Layer 3 of a small transformer language model trained on English Wikipedia (8 layers, counted from 0, width 128).
A neuron adds its activation times its output weights to the MLP's output. To switch it off is to set its activation to zero at one token and run the rest of the model.
A neuron's activation on a vector x is SiLU(gate . x) times (in . x), where the dot is the dot product.

Input weights of the MLP neurons that the questions are about. A number n stands for n times 0.00077.
n68 gate: 26 -117 0 -282 47 -39 -165 -188 -81 87 37 111 109 -289 195 -93 21 155 47 111 147 70 182 149 -94 -43 33 85 -49 57 0 113 197 -130 35 -67 61 -145 217 -207 100 -191 -209 -167 72 -97 -98 -238 -195 -138 80 105 64 -134 227 -60 -34 -69 33 -169 75 -18 228 -4 32 62 65 -30 -166 -37 205 130 -18 7 15 7 -172 -87 132 97 -89 -29 -231 100 -58 18 111 -115 -324 -288 -157 -192 121 136 -15 27 46 -17 217 -12 -15 -13 124 37 -188 152 117 -63 30 -92 60 11 -4 -24 26 -132 -7 -35 96 38 70 26 -110 100 59 38 -79 -19
n73 gate: -127 247 -18 177 47 18 170 -83 -18 123 -57 -87 -89 0 -170 -53 -140 -141 286 149 82 22 -204 -130 63 40 -193 108 -46 27 53 126 29 -43 47 129 -128 -142 -23 173 191 3 -172 -93 84 -24 236 -46 13 35 -95 -42 96 -15 54 -3 -166 -169 135 21 -49 -16 54 -54 12 25 59 75 89 108 23 179 -203 -3 19 158 102 50 31 -47 131 -99 99 -64 57 -138 -168 58 165 -45 99 -215 14 13 -33 -83 -66 -52 -6 -10 89 -73 -28 -52 83 50 48 -140 -14 -135 26 -183 3 156 -87 151 -118 -21 16 183 38 -125 93 -90 51 -116 -128 -10
n231 gate: 70 23 -99 162 80 -102 48 -15 -96 -84 -223 -158 118 47 71 -25 -64 -122 -37 33 -13 6 -30 -31 -71 232 -32 -110 -110 -101 -6 -93 105 46 20 15 -172 0 -25 -25 3 -111 107 16 68 -163 259 -87 47 109 183 -151 -11 100 0 81 -13 53 54 -24 -26 -6 -20 -19 121 -16 -134 -97 88 174 -36 -238 -276 -153 -120 94 66 -25 21 15 47 116 174 64 -36 -76 -58 6 127 71 47 -84 -33 -57 -119 72 183 -30 -138 -37 -23 61 -268 42 133 47 3 158 87 -94 -32 -130 -179 74 241 45 160 -182 86 -6 6 -89 -55 112 -59 94 -50 121
n525 gate: -239 -133 4 23 -4 109 -98 96 65 207 106 -122 -40 -61 35 -93 -245 44 4 -115 -113 -11 84 87 -86 -72 104 -20 274 -123 119 -72 -81 -44 131 -256 475 4 0 -4 192 -71 -46 8 -41 -108 188 -76 -316 87 211 66 49 -75 -80 -196 -12 64 -54 -80 -23 108 148 259 -51 27 10 43 278 -136 165 -11 -23 15 -65 219 -136 218 229 -175 -50 137 -251 50 8 -23 167 -112 -139 65 -41 -89 -23 -42 -19 -201 47 188 80 -92 4 3 109 -47 -65 3 3 -118 -113 -129 -15 -142 12 129 12 -114 -76 61 42 163 -152 -69 107 157 -143 64 64 -66
n578 gate: 80 -31 173 -225 -4 115 -241 -77 0 -183 109 178 141 -4 154 -48 63 -187 32 -35 -15 185 -29 -94 -130 131 42 -183 140 -4 -70 71 -27 -165 -241 47 -66 -142 34 -34 -170 74 113 -11 52 -50 171 212 -19 -4 -67 108 121 -39 23 -4 -285 215 -190 -11 104 -103 -79 178 -47 199 -22 209 -125 196 -27 160 -161 147 57 101 0 71 0 15 -7 -19 -55 0 -99 273 -177 -7 51 -69 -201 -69 -213 124 -77 -141 -51 158 -90 -48 -215 43 105 -31 19 -93 70 64 95 33 11 -49 -117 231 -248 -264 -90 -104 183 -12 90 -270 11 -71 -92 -194 -28 138
n68 in: 8 40 -31 201 -17 14 -9 132 82 159 9 0 20 6 85 -43 -183 -22 -219 -105 -155 74 -102 -209 -152 -85 -6 -104 171 -80 -38 -24 -118 170 47 -91 -6 -62 5 -57 -90 148 184 90 -206 14 12 76 -68 100 -18 -176 -46 92 -116 -162 30 23 27 91 30 -78 -50 208 -14 0 100 113 125 23 -194 -161 3 -40 63 -9 95 26 -32 70 -55 6 129 15 16 81 38 -8 23 -26 -149 -29 -103 -9 -6 -182 -157 45 -147 -41 -154 120 -77 -55 -135 157 -155 -54 0 212 36 -18 -68 53 -12 116 -83 -17 -126 149 6 -120 -69 67 89 64 3 72
n73 in: -8 -33 5 -32 132 110 -38 33 -30 62 -11 -26 11 -51 -18 0 151 -33 9 -45 -109 -107 -82 -43 -3 -242 116 -24 -24 -140 59 40 -166 75 -120 -17 -42 71 67 -12 -30 0 120 183 -109 111 -145 30 32 -63 34 68 68 49 -152 47 -18 96 6 -116 59 -98 -69 -58 -304 -66 -48 -62 69 22 -33 -102 -66 -78 26 -143 129 -82 11 -3 0 57 67 130 6 -191 115 44 39 -46 40 -15 -2 344 -9 24 89 93 178 -49 -21 123 -31 62 -127 58 -25 -15 0 177 9 170 -33 -59 156 -124 92 35 -93 -3 -226 133 61 110 178 5 48 -15
n231 in: 52 -127 -134 80 100 -115 -198 161 -140 -61 102 144 -59 44 36 -43 -26 -25 56 -188 -21 38 42 67 -23 136 213 -195 0 43 34 -3 -68 -98 -159 -121 -26 -64 -37 -18 193 64 -58 50 -6 19 78 240 26 -113 0 -57 -11 -71 -12 -142 -90 9 80 -22 -87 26 302 117 -34 12 0 -180 41 152 97 72 -131 77 109 -61 87 -9 11 51 -112 -26 -193 -74 -64 0 -14 142 -37 3 -150 -69 -145 29 24 -33 49 17 -112 0 -91 87 -189 6 32 -31 -137 -213 -39 -79 -56 -35 33 -99 71 -78 -161 -111 35 18 102 -159 -9 27 -80 68 41 12
n525 in: 51 7 16 14 -50 -10 -120 46 59 -98 -31 65 -285 -153 94 80 -146 -147 44 -173 -203 -82 -68 41 -151 61 290 -83 -109 18 -133 -27 90 64 79 20 103 71 -119 -93 100 4 184 134 223 -171 144 -16 -51 54 30 -175 -72 54 -92 -39 0 -101 -216 -167 70 193 -208 -85 -46 48 -109 95 -89 55 -42 -60 17 10 -144 -10 -17 13 -33 160 -13 82 -83 -55 4 -14 -17 -107 23 -92 -69 -149 -21 -361 -63 -32 191 -110 -75 155 -99 -128 74 -35 48 165 18 -211 -92 -13 -80 69 -74 -13 -55 -155 -211 -26 -45 -73 65 62 0 80 -212 -64 195 239
n578 in: 212 30 -138 -78 -22 146 116 226 -134 -54 -45 -19 -43 -264 -147 84 -115 -24 -44 13 92 -13 189 51 63 -115 26 118 -66 -63 -22 -187 -45 -203 -50 -129 181 -79 83 138 20 33 -175 -87 210 139 -174 -79 32 -159 54 3 -38 30 0 132 0 22 -6 -37 75 203 17 -32 -52 -127 46 230 64 54 122 -47 38 -25 -6 108 13 -79 84 -25 -60 -6 -34 -58 -30 -177 168 27 -187 24 7 -226 -28 -112 46 80 -43 -131 134 -68 -10 -87 -3 62 190 -37 28 154 -52 77 32 -16 265 78 26 36 41 -118 -65 62 124 -26 -59 33 -72 -87 168 -214

Output weights of the MLP neurons that the questions are about. A number n stands for n times 0.00056.
n68: -27 4 -52 49 201 52 -55 49 -129 291 -106 34 62 -157 51 -17 -288 124 -82 90 -101 -22 -20 -188 0 4 -203 -22 -163 -4 -111 -257 76 120 -97 116 90 0 -107 -121 -112 0 55 210 -89 -80 -146 -78 131 195 15 -137 -142 -44 238 18 77 -157 137 -37 50 15 171 92 -15 -18 92 8 190 112 -20 0 46 -49 -224 -82 -205 43 75 76 110 0 28 -78 257 141 93 249 -21 67 -20 -34 -19 -258 165 11 175 171 127 364 138 -171 14 0 -189 -107 115 -79 11 -168 -50 -271 7 -18 -153 -19 -113 110 14 40 -136 99 -48 42 14 -20 -174 291
n73: 144 -42 -24 112 56 195 18 -102 44 115 -95 120 87 -333 -73 27 68 -16 67 45 90 47 -141 131 72 -33 -4 -137 130 -70 -96 -166 -123 29 19 -264 94 8 106 17 209 3 -124 134 -117 -309 -227 -94 64 -144 -139 -190 -104 11 -263 -162 154 3 18 15 19 320 -15 -32 -4 92 67 66 179 -141 114 94 -127 -205 -35 32 129 -79 79 -36 -159 31 -77 168 28 -49 25 103 -30 95 72 -49 -373 22 -45 -48 27 -23 35 28 116 108 -90 -87 -72 -230 41 107 111 -164 124 31 294 4 310 -15 132 167 -171 -51 8 -18 -103 4 61 47 136 -76
n231: 38 -30 267 -146 -108 22 129 -172 16 -295 -34 100 -59 -349 -120 25 44 -30 233 179 -153 -208 70 23 14 -43 -23 51 -115 -102 -136 160 115 181 -139 65 67 -165 130 114 -63 145 27 73 -11 -104 70 87 4 124 60 -67 -361 19 -118 176 101 -152 -39 39 194 -4 70 -241 -81 154 196 210 -129 -36 8 -107 -206 173 -86 197 137 -149 191 -15 40 12 0 122 -128 -7 45 53 -13 -101 102 64 -174 -113 143 -82 168 -101 227 34 127 -51 53 184 -7 -215 -190 178 -72 162 -75 93 248 -191 0 4 161 -113 -181 4 -44 94 -8 -143 130 78 184 -96
n525: 112 105 -68 -85 -102 241 31 219 -110 89 15 -97 -68 -121 175 124 -255 12 -116 -78 -236 -83 61 -103 -14 46 131 92 -15 -61 -167 -125 -26 8 176 90 4 -39 53 -94 -7 42 345 124 37 -128 243 -299 -85 162 62 -91 -126 -64 -158 -19 -118 -11 -123 -225 8 -12 -132 -108 186 74 -205 -68 -114 332 -114 -49 -11 -16 -216 -70 -71 123 -51 112 36 159 -124 77 -21 187 -11 -79 267 148 -79 -109 122 -225 -124 34 50 201 -175 107 58 65 101 -184 111 -187 238 -41 -190 -32 -143 -47 33 66 200 -113 -326 97 -57 -50 55 -7 57 72 41 -80 180 145
n578: -44 11 -26 -33 211 148 -145 -235 -4 -291 42 271 95 64 220 22 29 -44 -37 -29 -79 99 -81 112 -179 129 -75 -327 158 -81 -43 136 -146 167 -4 0 -261 207 -17 -221 -69 -19 132 32 16 12 52 -34 -57 -51 -12 0 0 -55 -16 28 -64 -95 -28 -84 29 -54 -36 223 -83 58 101 -102 -133 260 -172 138 -15 96 21 -90 187 12 -127 -63 -68 -94 181 -77 31 209 -250 -142 474 -69 -22 70 -42 -149 -143 24 -4 116 -111 195 -114 -57 149 120 -90 -50 0 20 141 21 132 108 -294 186 -132 -338 127 223 329 181 -21 -143 -32 -59 110 -33 -59 260

Each question names a token from some text and the token that comes next. It shows the vector x that enters the MLP there. A number n stands for n times 0.0054.

Then comes g, the gradient of the next token's log-probability with respect to the MLP's output, scaled to length 1. A neuron's effect is roughly proportional to its activation times (output weights . g). A number n stands for n times 0.00074.

" to", then " G"
x: 199 105 18 90 23 48 121 27 -77 -88 -95 -149 -17 51 -16 82 -147 -143 -31 -12 -4 -157 -122 52 -64 -15 -77 -18 -115 -60 37 19 143 -92 -59 -65 -44 74 12 -66 184 -176 -139 -95 220 -16 31 -74 -6 -122 43 -95 -136 -6 128 13 -21 -92 -39 19 99 -96 -12 179 -35 -37 8 -59 -10 193 75 -7 -57 -101 -22 197 68 -22 95 -38 56 123 4 43 -185 -111 -50 1 113 -60 -29 25 89 -9 -37 213 73 -50 -103 125 -97 96 -137 -198 -70 -17 81 -11 -44 -6 -39 -121 82 -94 188 31 -23 1 174 -17 -60 -19 -131 213 -52 64 61 119
g: -134 -68 -12 -43 -26 57 -20 51 99 -179 -83 -179 36 100 -200 117 67 -86 82 -80 165 -20 122 50 16 -88 146 45 -11 -183 -99 92 -160 47 11 198 -120 -84 -92 -211 -4 231 158 -78 42 43 -109 -62 -119 33 -95 -181 -4 -315 41 99 232 -115 -68 145 275 126 3 -96 112 -25 -104 -198 -106 -59 26 -24 -96 96 -32 41 74 16 -184 -27 -59 -74 22 124 21 272 -244 233 -174 -124 54 -12 34 -59 -73 20 186 56 -65 -204 41 12 61 89 226 109 42 1 -21 -131 -38 173 -40 -75 -187 -164 74 -146 -92 40 78 -139 -154 -237 34 215 66 60
Switching off which neuron hurts the next token most? n231

" which", then " she"
x: 22 -58 147 142 -232 41 -75 80 30 96 5 -245 -55 -67 97 72 -209 20 14 -151 50 -47 -59 100 -1 -50 152 52 -163 -23 124 48 -91 -45 80 -81 35 -17 -5 16 271 75 -4 30 45 60 -31 130 56 -22 -117 -182 -112 -48 157 75 20 -22 -26 -14 280 126 -43 122 100 -115 3 -156 -115 169 86 19 -3 -4 -221 48 26 -59 12 -44 44 113 -156 60 -39 -108 -34 -67 -56 -5 94 29 16 -174 -9 14 -74 7 -12 18 -3 89 -78 29 46 -60 171 160 -73 74 79 64 -18 -5 41 -161 -250 215 -191 28 15 -1 -9 146 -45 -126 -27 -25
g: -61 -129 -133 -27 165 -53 59 -209 43 209 32 -142 -98 43 233 -77 -33 1 -128 -25 -38 111 119 -57 45 -93 14 -8 13 33 -21 -2 79 -13 -125 -54 -140 207 17 -40 -154 40 -34 10 143 26 -110 142 -49 -162 213 28 -67 -12 -271 -60 -188 -105 55 -226 -321 58 38 -6 -100 -39 59 -97 41 58 162 -196 -85 -121 -98 -151 -52 -44 -8 145 -80 53 -244 206 32 38 -127 -171 -98 -110 -12 15 241 -82 126 157 -45 -208 27 -101 23 135 -13 17 -195 33 14 9 -384 213 -108 69 -42 -41 74 -98 -56 54 -119 58 194 264 131 -22 51 18 75 119
Switching off which neuron hurts the next token most? n525

"ic", then "her"
x: -116 13 -78 83 46 122 -6 -30 -86 179 109 47 127 66 68 97 6 -164 -73 -194 9 -91 -22 83 -219 -125 -216 150 42 71 -51 78 -120 -151 44 57 -224 15 -208 58 196 84 71 -76 -22 0 -68 115 -85 20 -19 -40 -83 16 219 97 40 -9 44 99 -120 76 -35 -64 -78 -98 83 -180 45 136 27 46 97 -1 90 53 1 -155 105 -23 44 4 -164 -93 -12 99 -113 122 -144 -24 -85 57 -16 97 66 -301 -6 14 117 89 -92 61 64 160 -44 -33 -55 33 92 3 -213 -65 19 -38 -28 -21 5 -104 28 -3 119 -30 55 17 76 -16 67 57
g: -111 77 176 149 39 34 -63 2 -29 -102 32 -162 125 127 -147 -191 -109 103 274 33 -77 -252 -86 71 -298 -21 275 -181 175 155 -34 140 49 -3 86 -112 -57 -59 58 84 -79 40 -84 189 -28 -8 -6 -138 -63 56 -178 142 -33 147 70 69 -46 77 -70 24 24 264 98 7 -78 -268 -6 31 -187 147 63 -6 132 -43 273 -67 -16 -102 76 171 89 -62 47 -147 57 23 77 -198 -119 -40 -24 22 -52 -17 -52 -77 234 34 -64 182 -34 -152 103 138 -161 -218 6 78 55 -19 83 -66 257 157 115 27 105 -75 -25 -116 257 24 -7 -38 171 23 0 20
Which neuron, switched off, raises the next token's probability most? n231

" will", then " be"
x: 43 106 -42 213 -56 -96 32 -16 -79 -49 87 127 37 -33 103 97 18 10 -27 139 -46 -333 -74 -15 118 -125 201 101 -181 -82 -38 -203 147 166 -88 -62 68 -69 -11 87 274 -317 -41 58 89 24 -40 122 77 29 -1 26 -129 74 -81 62 -201 135 58 46 267 43 95 41 195 21 30 -65 22 147 102 -59 -19 -159 37 107 -4 -100 110 -27 117 -26 -45 120 -123 -55 28 70 162 125 112 -141 7 54 -46 62 14 26 30 266 -24 43 8 52 20 -40 -23 -66 -52 -117 -5 -98 -114 -164 120 104 85 -70 66 -27 21 -89 -121 36 40 92 80 35
g: -21 3 121 -196 -43 -93 -90 -50 -68 -178 -119 105 -35 19 87 115 -172 64 14 -65 -70 -244 -125 16 -4 -83 195 -3 -61 -152 -63 -87 29 105 42 62 156 62 -13 -17 -94 -87 -90 -67 -225 -17 27 213 -68 -71 2 36 -48 -140 63 -61 81 -251 -109 160 119 56 143 -73 -34 42 105 85 197 -49 -109 114 116 6 125 24 -137 181 -149 91 172 17 110 54 -67 -207 105 -56 278 22 -130 113 -59 -84 148 15 -52 96 192 -79 56 111 -221 -172 55 23 -48 228 60 14 85 33 -17 -135 -95 -34 97 -3 204 99 -219 -79 83 -307 188 336 94 187
Switching off which neuron hurts the next token most? n231

"3", then " competition"
x: 168 97 53 82 34 15 118 -18 -13 -7 140 -68 57 -43 -137 -30 -76 -45 109 -54 -200 133 51 10 -91 56 -72 -214 65 41 -44 75 -115 54 155 151 -70 41 25 -22 -28 -66 -76 27 155 -42 62 -42 -48 -143 -235 -39 -16 -189 90 -44 40 -16 1 201 74 31 -21 42 131 -38 102 -14 19 87 -128 -77 -83 101 61 168 53 -49 -105 37 87 46 -97 -51 -95 28 -84 -53 267 -38 -139 -77 -73 41 -194 -14 -77 -103 -98 -97 -157 16 -244 84 7 -87 -12 -24 -109 36 -82 -18 -55 34 -174 -38 -71 -68 98 74 90 -4 -24 -41 88 -48 96 69
g: 109 166 -50 -129 160 120 -50 216 15 -18 -155 133 14 35 144 -75 -116 -65 -15 -141 50 81 43 -78 -59 -155 -177 -145 -11 -275 115 63 93 -136 141 149 217 48 26 -84 -194 57 171 -91 43 150 -47 254 132 -39 -32 -147 17 -25 -136 72 222 -27 253 27 133 19 -229 7 17 167 145 -19 -26 36 -30 10 115 -201 -38 -266 -71 -6 -9 151 -109 -63 -11 -285 14 29 -21 169 -74 -31 -188 -50 22 -8 -46 178 -21 62 16 188 33 180 0 126 68 46 64 -89 146 61 -6 -122 -51 35 -245 15 -20 36 -96 123 61 53 361 111 63 -9 131 -112
Switching off which neuron hurts the next token most? n73

" the", then " season"
x: 69 -91 25 25 116 110 -225 -25 -85 86 66 -34 52 -74 -17 -85 -224 4 -86 -3 -102 38 76 75 -20 60 -37 49 128 -56 -90 -29 5 46 46 -68 134 -97 88 -59 78 -38 25 -56 17 -34 33 19 45 91 -24 -143 7 -49 -9 -32 84 -16 72 -108 -6 19 167 141 94 -98 -31 24 -1 309 -26 20 -5 2 -81 17 -110 53 -92 23 -3 162 -41 59 71 172 -48 -52 -30 -67 99 -95 99 -39 28 -36 52 82 -49 -70 -129 239 22 -27 -26 -16 95 115 -47 34 96 -85 21 48 8 -92 -102 -71 37 52 47 -47 -39 23 -1 -53 60 -7
g: 46 -26 -63 -225 118 -35 -2 -9 -6 -140 -20 -23 140 -259 182 -127 -99 37 240 -240 -45 -178 -39 79 -147 68 25 -65 139 -38 130 -77 1 -6 -132 60 65 45 -48 129 -11 -43 -28 -103 89 -9 -130 193 225 25 -111 -304 170 -201 51 -189 59 57 -151 216 -42 -3 19 -155 121 84 47 -25 182 -88 -6 -27 -86 -34 56 71 176 59 72 52 -207 66 -84 -1 -317 3 -55 -177 -220 -83 106 73 57 -56 -208 32 -120 32 88 156 18 -24 -62 292 126 -184 74 52 46 -134 -27 -26 -71 -17 -263 -137 -34 -22 104 120 -86 126 54 -129 120 -31 96 161
Which neuron, switched off, raises the next token's probability most? n525

" red", then "den"
x: 36 -176 20 62 130 140 6 -93 -94 25 99 -149 160 42 -72 -21 32 -52 -20 -14 15 -12 168 -7 -44 -81 -35 54 139 -9 25 -22 196 10 120 91 -19 77 -82 -8 7 11 -5 159 -101 54 -92 -39 28 -84 56 61 -82 -38 -11 -9 -71 194 111 5 -21 89 -8 121 0 110 -57 -77 195 116 19 118 166 204 -317 41 -57 -1 -103 -80 60 37 174 123 315 -42 -90 -142 -153 -40 187 -5 -136 65 0 -65 76 63 152 8 259 85 -96 43 84 83 -74 141 -97 39 24 -108 153 -85 58 -104 53 47 19 33 123 80 -7 -20 34 40 -7 -76
g: 35 254 -87 -153 133 24 -58 -81 54 40 284 22 85 -130 -209 32 35 -32 54 -42 64 -141 170 -118 60 -182 27 66 142 -239 94 134 -325 207 -61 -68 195 -89 -134 -132 -49 -61 81 13 129 116 76 -96 -182 -65 68 11 132 -153 110 -64 31 -35 99 -260 -127 -7 124 -112 39 135 -5 -45 -124 51 92 -81 99 16 51 61 72 83 68 -62 -143 137 272 2 -250 217 12 -71 190 -119 69 108 38 -110 -1 163 -4 -88 174 -131 100 -99 -73 13 159 21 -182 -96 -40 37 -61 202 -179 -66 -40 58 35 6 -22 -88 -35 -127 -225 161 19 -195 -47 34
Which neuron, switched off, raises the next token's probability most? n525

" She", then " worked"
x: 84 -178 -110 50 24 182 -161 29 81 103 -12 -130 54 -112 -32 239 -139 18 -58 -134 157 -89 -25 -8 54 -54 54 91 10 16 -84 -42 63 -49 -223 -135 -66 27 -63 25 193 -62 -162 37 -4 119 -60 157 86 21 15 -36 -89 65 -26 107 6 -173 150 46 133 -18 5 -164 98 11 -39 -127 87 103 -123 36 108 -39 -81 -123 1 8 39 -69 47 75 -143 -75 -5 41 7 -14 28 -185 3 -22 -8 63 -267 251 -71 76 -1 234 -229 34 4 111 28 9 -23 49 7 -85 31 139 77 -51 107 89 28 234 -134 -82 118 -119 57 -26 105 -84 243 -268
g: -67 -81 -3 -59 0 58 113 -148 -29 -74 225 46 5 -15 -319 104 43 -30 131 262 -174 165 -53 5 -33 -22 62 38 224 119 -48 77 -178 56 -113 -57 -54 8 73 -205 61 97 -155 133 -54 -97 -27 44 -101 89 -38 106 6 -44 -167 -139 -342 -11 5 157 -172 -65 -123 86 -73 185 -69 -206 -114 -29 -206 83 -164 47 -34 -117 215 58 -79 1 -82 82 -141 66 -162 219 24 185 94 69 -7 253 -84 12 -147 -103 -303 68 34 -183 55 74 -73 -132 -88 106 -130 -74 139 48 -122 65 13 41 228 4 -20 20 32 -132 -158 38 22 -43 54 145 -136 -146
Which neuron, switched off, raises the next token's probability most? n578

",", then " ar"
x: 87 -73 54 148 -141 88 -118 3 -9 74 38 -57 11 -73 -9 -63 -41 -9 -163 -55 29 -45 30 7 -89 44 57 57 22 48 42 148 38 74 -47 139 53 40 -188 -24 -43 39 50 73 -13 59 84 138 -41 55 -49 -129 -35 16 -10 2 -82 3 -86 30 -100 -19 19 177 36 58 -244 65 -78 202 10 -72 74 70 -31 -18 30 29 -89 -53 119 62 -30 -44 31 62 -11 -154 90 70 148 65 160 34 -129 -77 -3 -89 -8 -113 -149 54 -13 108 -79 -44 147 -107 -187 63 -107 -15 -12 -31 109 -136 -113 41 -188 -106 48 -72 84 33 -85 -51 -10 98
g: -98 -327 46 53 -5 89 -140 -168 -33 30 -103 191 79 -187 33 -95 11 211 -37 -66 44 -245 92 -25 -96 -241 -49 16 5 60 -37 3 -149 122 96 -21 106 -27 129 -84 113 23 -180 255 116 -77 155 -225 87 124 73 -96 37 -16 76 -165 -41 -177 -249 -209 -88 -38 -1 74 -22 229 20 -20 -120 26 -166 185 127 115 -103 -127 52 26 -144 189 52 4 -27 -34 -135 212 -65 201 152 98 -68 -33 -142 24 -55 -1 75 132 -112 181 -68 242 -114 -65 -45 11 91 -10 -45 76 -63 35 -14 6 45 58 -21 87 169 234 -55 -190 56 186 -74 216 53 -130
Which neuron, switched off, raises the next token's probability most? n578

"S", then "w"
x: 101 -9 173 83 229 53 -64 -156 28 -144 161 -27 -1 20 -35 -44 -203 203 -55 -138 -106 83 -219 0 -71 -3 -117 -13 100 -59 -54 19 -40 -67 9 -28 -43 196 -60 6 38 -229 20 31 37 -66 39 36 -74 159 -11 -7 -67 32 41 -61 -48 82 197 7 35 41 -63 54 93 30 115 40 114 79 5 0 -46 -49 97 150 -25 -2 70 -36 119 -34 -34 98 46 89 -161 -40 -58 -78 223 192 42 121 -126 -23 -32 -26 -76 -45 -57 112 -77 -91 -113 -26 -168 101 65 192 -23 71 36 -49 -145 10 -6 -33 -85 60 14 -81 126 1 124 -308 97 -114
g: -34 -79 104 -27 -139 -24 -44 -33 -31 -34 -139 49 110 26 329 152 53 -136 133 -34 -107 -28 -79 -191 -210 26 -71 81 213 -64 14 107 66 -10 -114 -84 -100 -42 -98 -90 10 -256 -102 -44 143 -11 -46 -59 -238 32 -28 -86 69 -86 -56 -95 -295 -92 -33 98 -156 -79 -2 219 45 41 -83 135 -7 37 34 -235 117 -221 174 -98 -20 -86 53 64 -30 -84 254 -115 38 -75 285 120 -43 208 50 23 -36 145 -279 -42 139 -112 -62 114 247 19 -6 48 -17 24 110 144 -16 66 269 59 -61 -37 94 109 151 144 -35 49 -132 110 -249 0 -118 -139 -5 52
Which neuron, switched off, raises the next token's probability most? n578

"out", then "ness"
x: 56 -238 110 -68 -15 55 -65 14 -52 -101 -2 220 55 -38 134 -26 -230 77 50 -17 62 -49 -13 -27 -94 96 74 -54 -78 32 32 64 -2 -22 108 -25 -83 -98 -109 73 -2 51 4 15 -84 15 -2 127 183 -55 -155 87 -208 -64 118 -4 -107 53 50 33 -100 75 -40 63 36 11 -12 -167 -189 172 25 -87 46 4 -140 10 99 110 79 43 27 -171 -72 -313 81 74 -47 57 126 -42 -41 -82 -138 -123 68 -85 124 24 -93 -35 -13 100 -73 -5 -4 17 -90 -98 17 73 -187 23 -64 -32 -199 59 74 -139 -22 -62 23 131 -56 42 107 -138 -49 206
g: 38 13 38 -77 44 -36 -24 -69 -43 59 -192 74 -12 14 -16 -15 11 -58 -276 -118 -145 -77 -199 -18 -71 150 39 -1 142 -104 8 34 -167 74 197 -220 -23 41 64 -22 22 26 -66 -9 179 192 -57 226 39 -116 82 -28 114 10 204 60 2 22 -304 -155 -15 163 117 -53 -311 192 -44 -52 24 101 68 104 -87 51 -114 -99 -74 223 -274 -9 16 30 -152 23 121 62 -104 -179 -10 -31 32 45 -123 -117 -107 46 -143 123 -26 -97 232 -11 -44 86 -172 87 -72 -72 -4 236 21 -71 134 -224 398 39 -65 -103 165 53 -190 -113 -140 -1 -42 -131 -57 17
Which neuron, switched off, raises the next token's probability most? n578

" the", then " second"
x: 51 60 -68 -51 95 91 -245 -34 -60 94 18 -228 50 -42 36 -83 -191 -129 -22 7 -118 29 90 78 -46 1 -39 25 82 -19 -92 -24 77 26 28 15 157 -96 35 -87 -40 -43 71 15 20 10 -51 12 76 141 -58 -52 -62 -39 -2 -14 115 -42 15 -43 25 23 143 30 52 -86 4 -16 -29 293 111 23 -29 17 0 -34 -77 49 42 -29 -27 28 -23 96 -28 107 44 -23 -69 -48 -24 -125 87 -6 54 24 118 22 23 19 -159 278 -15 95 49 -24 125 153 1 46 90 -28 -52 44 0 -110 -22 -96 158 -18 96 -10 23 -82 37 -103 92 -4
g: 79 -111 6 -58 124 -12 34 69 -172 -31 -72 19 -208 -184 -178 4 -65 -30 181 -20 235 -165 161 17 -59 -70 -171 6 -39 -179 -131 -460 84 171 145 82 72 -138 -54 144 -5 32 -58 -74 -30 -185 20 -95 0 70 -45 -89 -76 249 68 137 90 -27 117 -86 -113 185 248 80 104 27 80 -5 -8 129 -61 78 170 -264 -152 -8 -148 82 43 26 56 -42 -120 23 -26 44 -18 69 -149 -109 -158 -141 -21 -81 29 -99 -94 37 128 -62 -180 78 -1 11 147 -12 -55 -159 -16 -133 54 -49 344 15 -41 101 -9 -93 -186 94 112 111 -91 287 29 -88 29 -29
Which neuron, switched off, raises the next token's probability most? n578

" fourth", then " again"
x: -6 -47 79 -209 118 95 3 87 -18 46 157 -117 -31 -179 -37 -85 -104 93 -5 -48 28 -24 67 26 -153 56 -63 77 89 -84 89 -79 149 -15 -224 -54 165 66 -102 112 -264 -37 45 -15 -38 144 -162 66 -51 127 -43 -21 -58 -71 -23 191 -155 43 78 63 147 22 90 8 -2 -35 -26 -96 70 101 -99 137 179 161 96 168 -99 103 -222 65 -148 -109 -8 -13 -102 -7 -115 94 -63 -6 -5 192 -89 92 -250 220 112 93 133 40 40 116 16 55 17 -54 0 -7 -60 30 -17 -213 -207 -95 -83 80 -46 42 -101 172 99 92 -45 -62 95 -40 9 -80
g: 78 -139 -33 91 -218 -70 269 127 169 -217 -60 98 110 -28 -111 -56 -128 -13 131 -213 77 34 1 -125 28 -222 91 186 -325 150 -288 -351 -136 48 42 48 -62 -64 34 25 -67 -215 112 -107 151 -17 134 76 134 -82 -50 6 -179 -72 -128 -177 -46 10 -126 113 -178 -6 -25 -105 -159 45 138 -74 -90 58 144 -101 28 35 17 63 -56 157 -50 104 104 -163 -16 22 -193 -131 59 38 -111 173 103 -171 -105 -137 -41 169 141 -61 -23 -36 -3 -200 -147 200 99 85 11 -58 -155 -65 -64 -9 148 -8 -212 27 -20 26 -85 73 -16 16 29 -66 -56 -12 88 -50
Which neuron, switched off, raises the next token's probability most? n578

"se", then "vent"
x: 112 21 100 28 -220 -29 89 98 9 -41 -53 105 55 -166 156 -106 -65 75 52 -56 -68 95 75 -33 -71 9 -65 -82 -32 -142 77 -126 80 -169 154 -21 -137 -46 -160 -45 -17 73 -180 -93 44 136 -69 35 44 -63 -44 -92 59 -28 170 -8 139 284 57 36 79 37 -27 -250 -90 -6 34 29 -110 151 63 18 9 -200 -61 65 56 4 -45 -56 16 -58 -123 6 38 135 -139 125 11 -12 34 -81 -77 116 -215 -31 -45 59 79 20 -188 92 77 -18 60 -59 -90 40 -56 8 -87 53 -79 -75 -70 104 -193 -155 -26 -19 -111 -17 34 60 155 -89 111 -160
g: -32 -155 -35 17 -196 31 -183 -207 22 -28 239 -95 57 -90 42 -100 47 113 -4 17 -63 137 198 130 -50 131 -219 -24 -181 92 -225 65 21 165 -52 86 -27 -126 49 181 -87 59 70 84 -181 179 -212 73 -159 -47 -55 83 -46 -93 93 19 171 192 -24 45 -53 -12 84 -28 22 -53 83 -23 125 -44 11 106 -207 -54 160 77 137 -16 160 109 -1 64 -75 -135 49 -141 86 -112 -136 -204 11 217 92 -266 109 107 -128 -237 23 -174 205 -130 -18 -33 -156 -14 -22 -108 -179 50 91 -75 49 117 220 48 203 102 -45 34 -81 -138 -12 63 -318 77 2 106
Which neuron, switched off, raises the next token's probability most? n578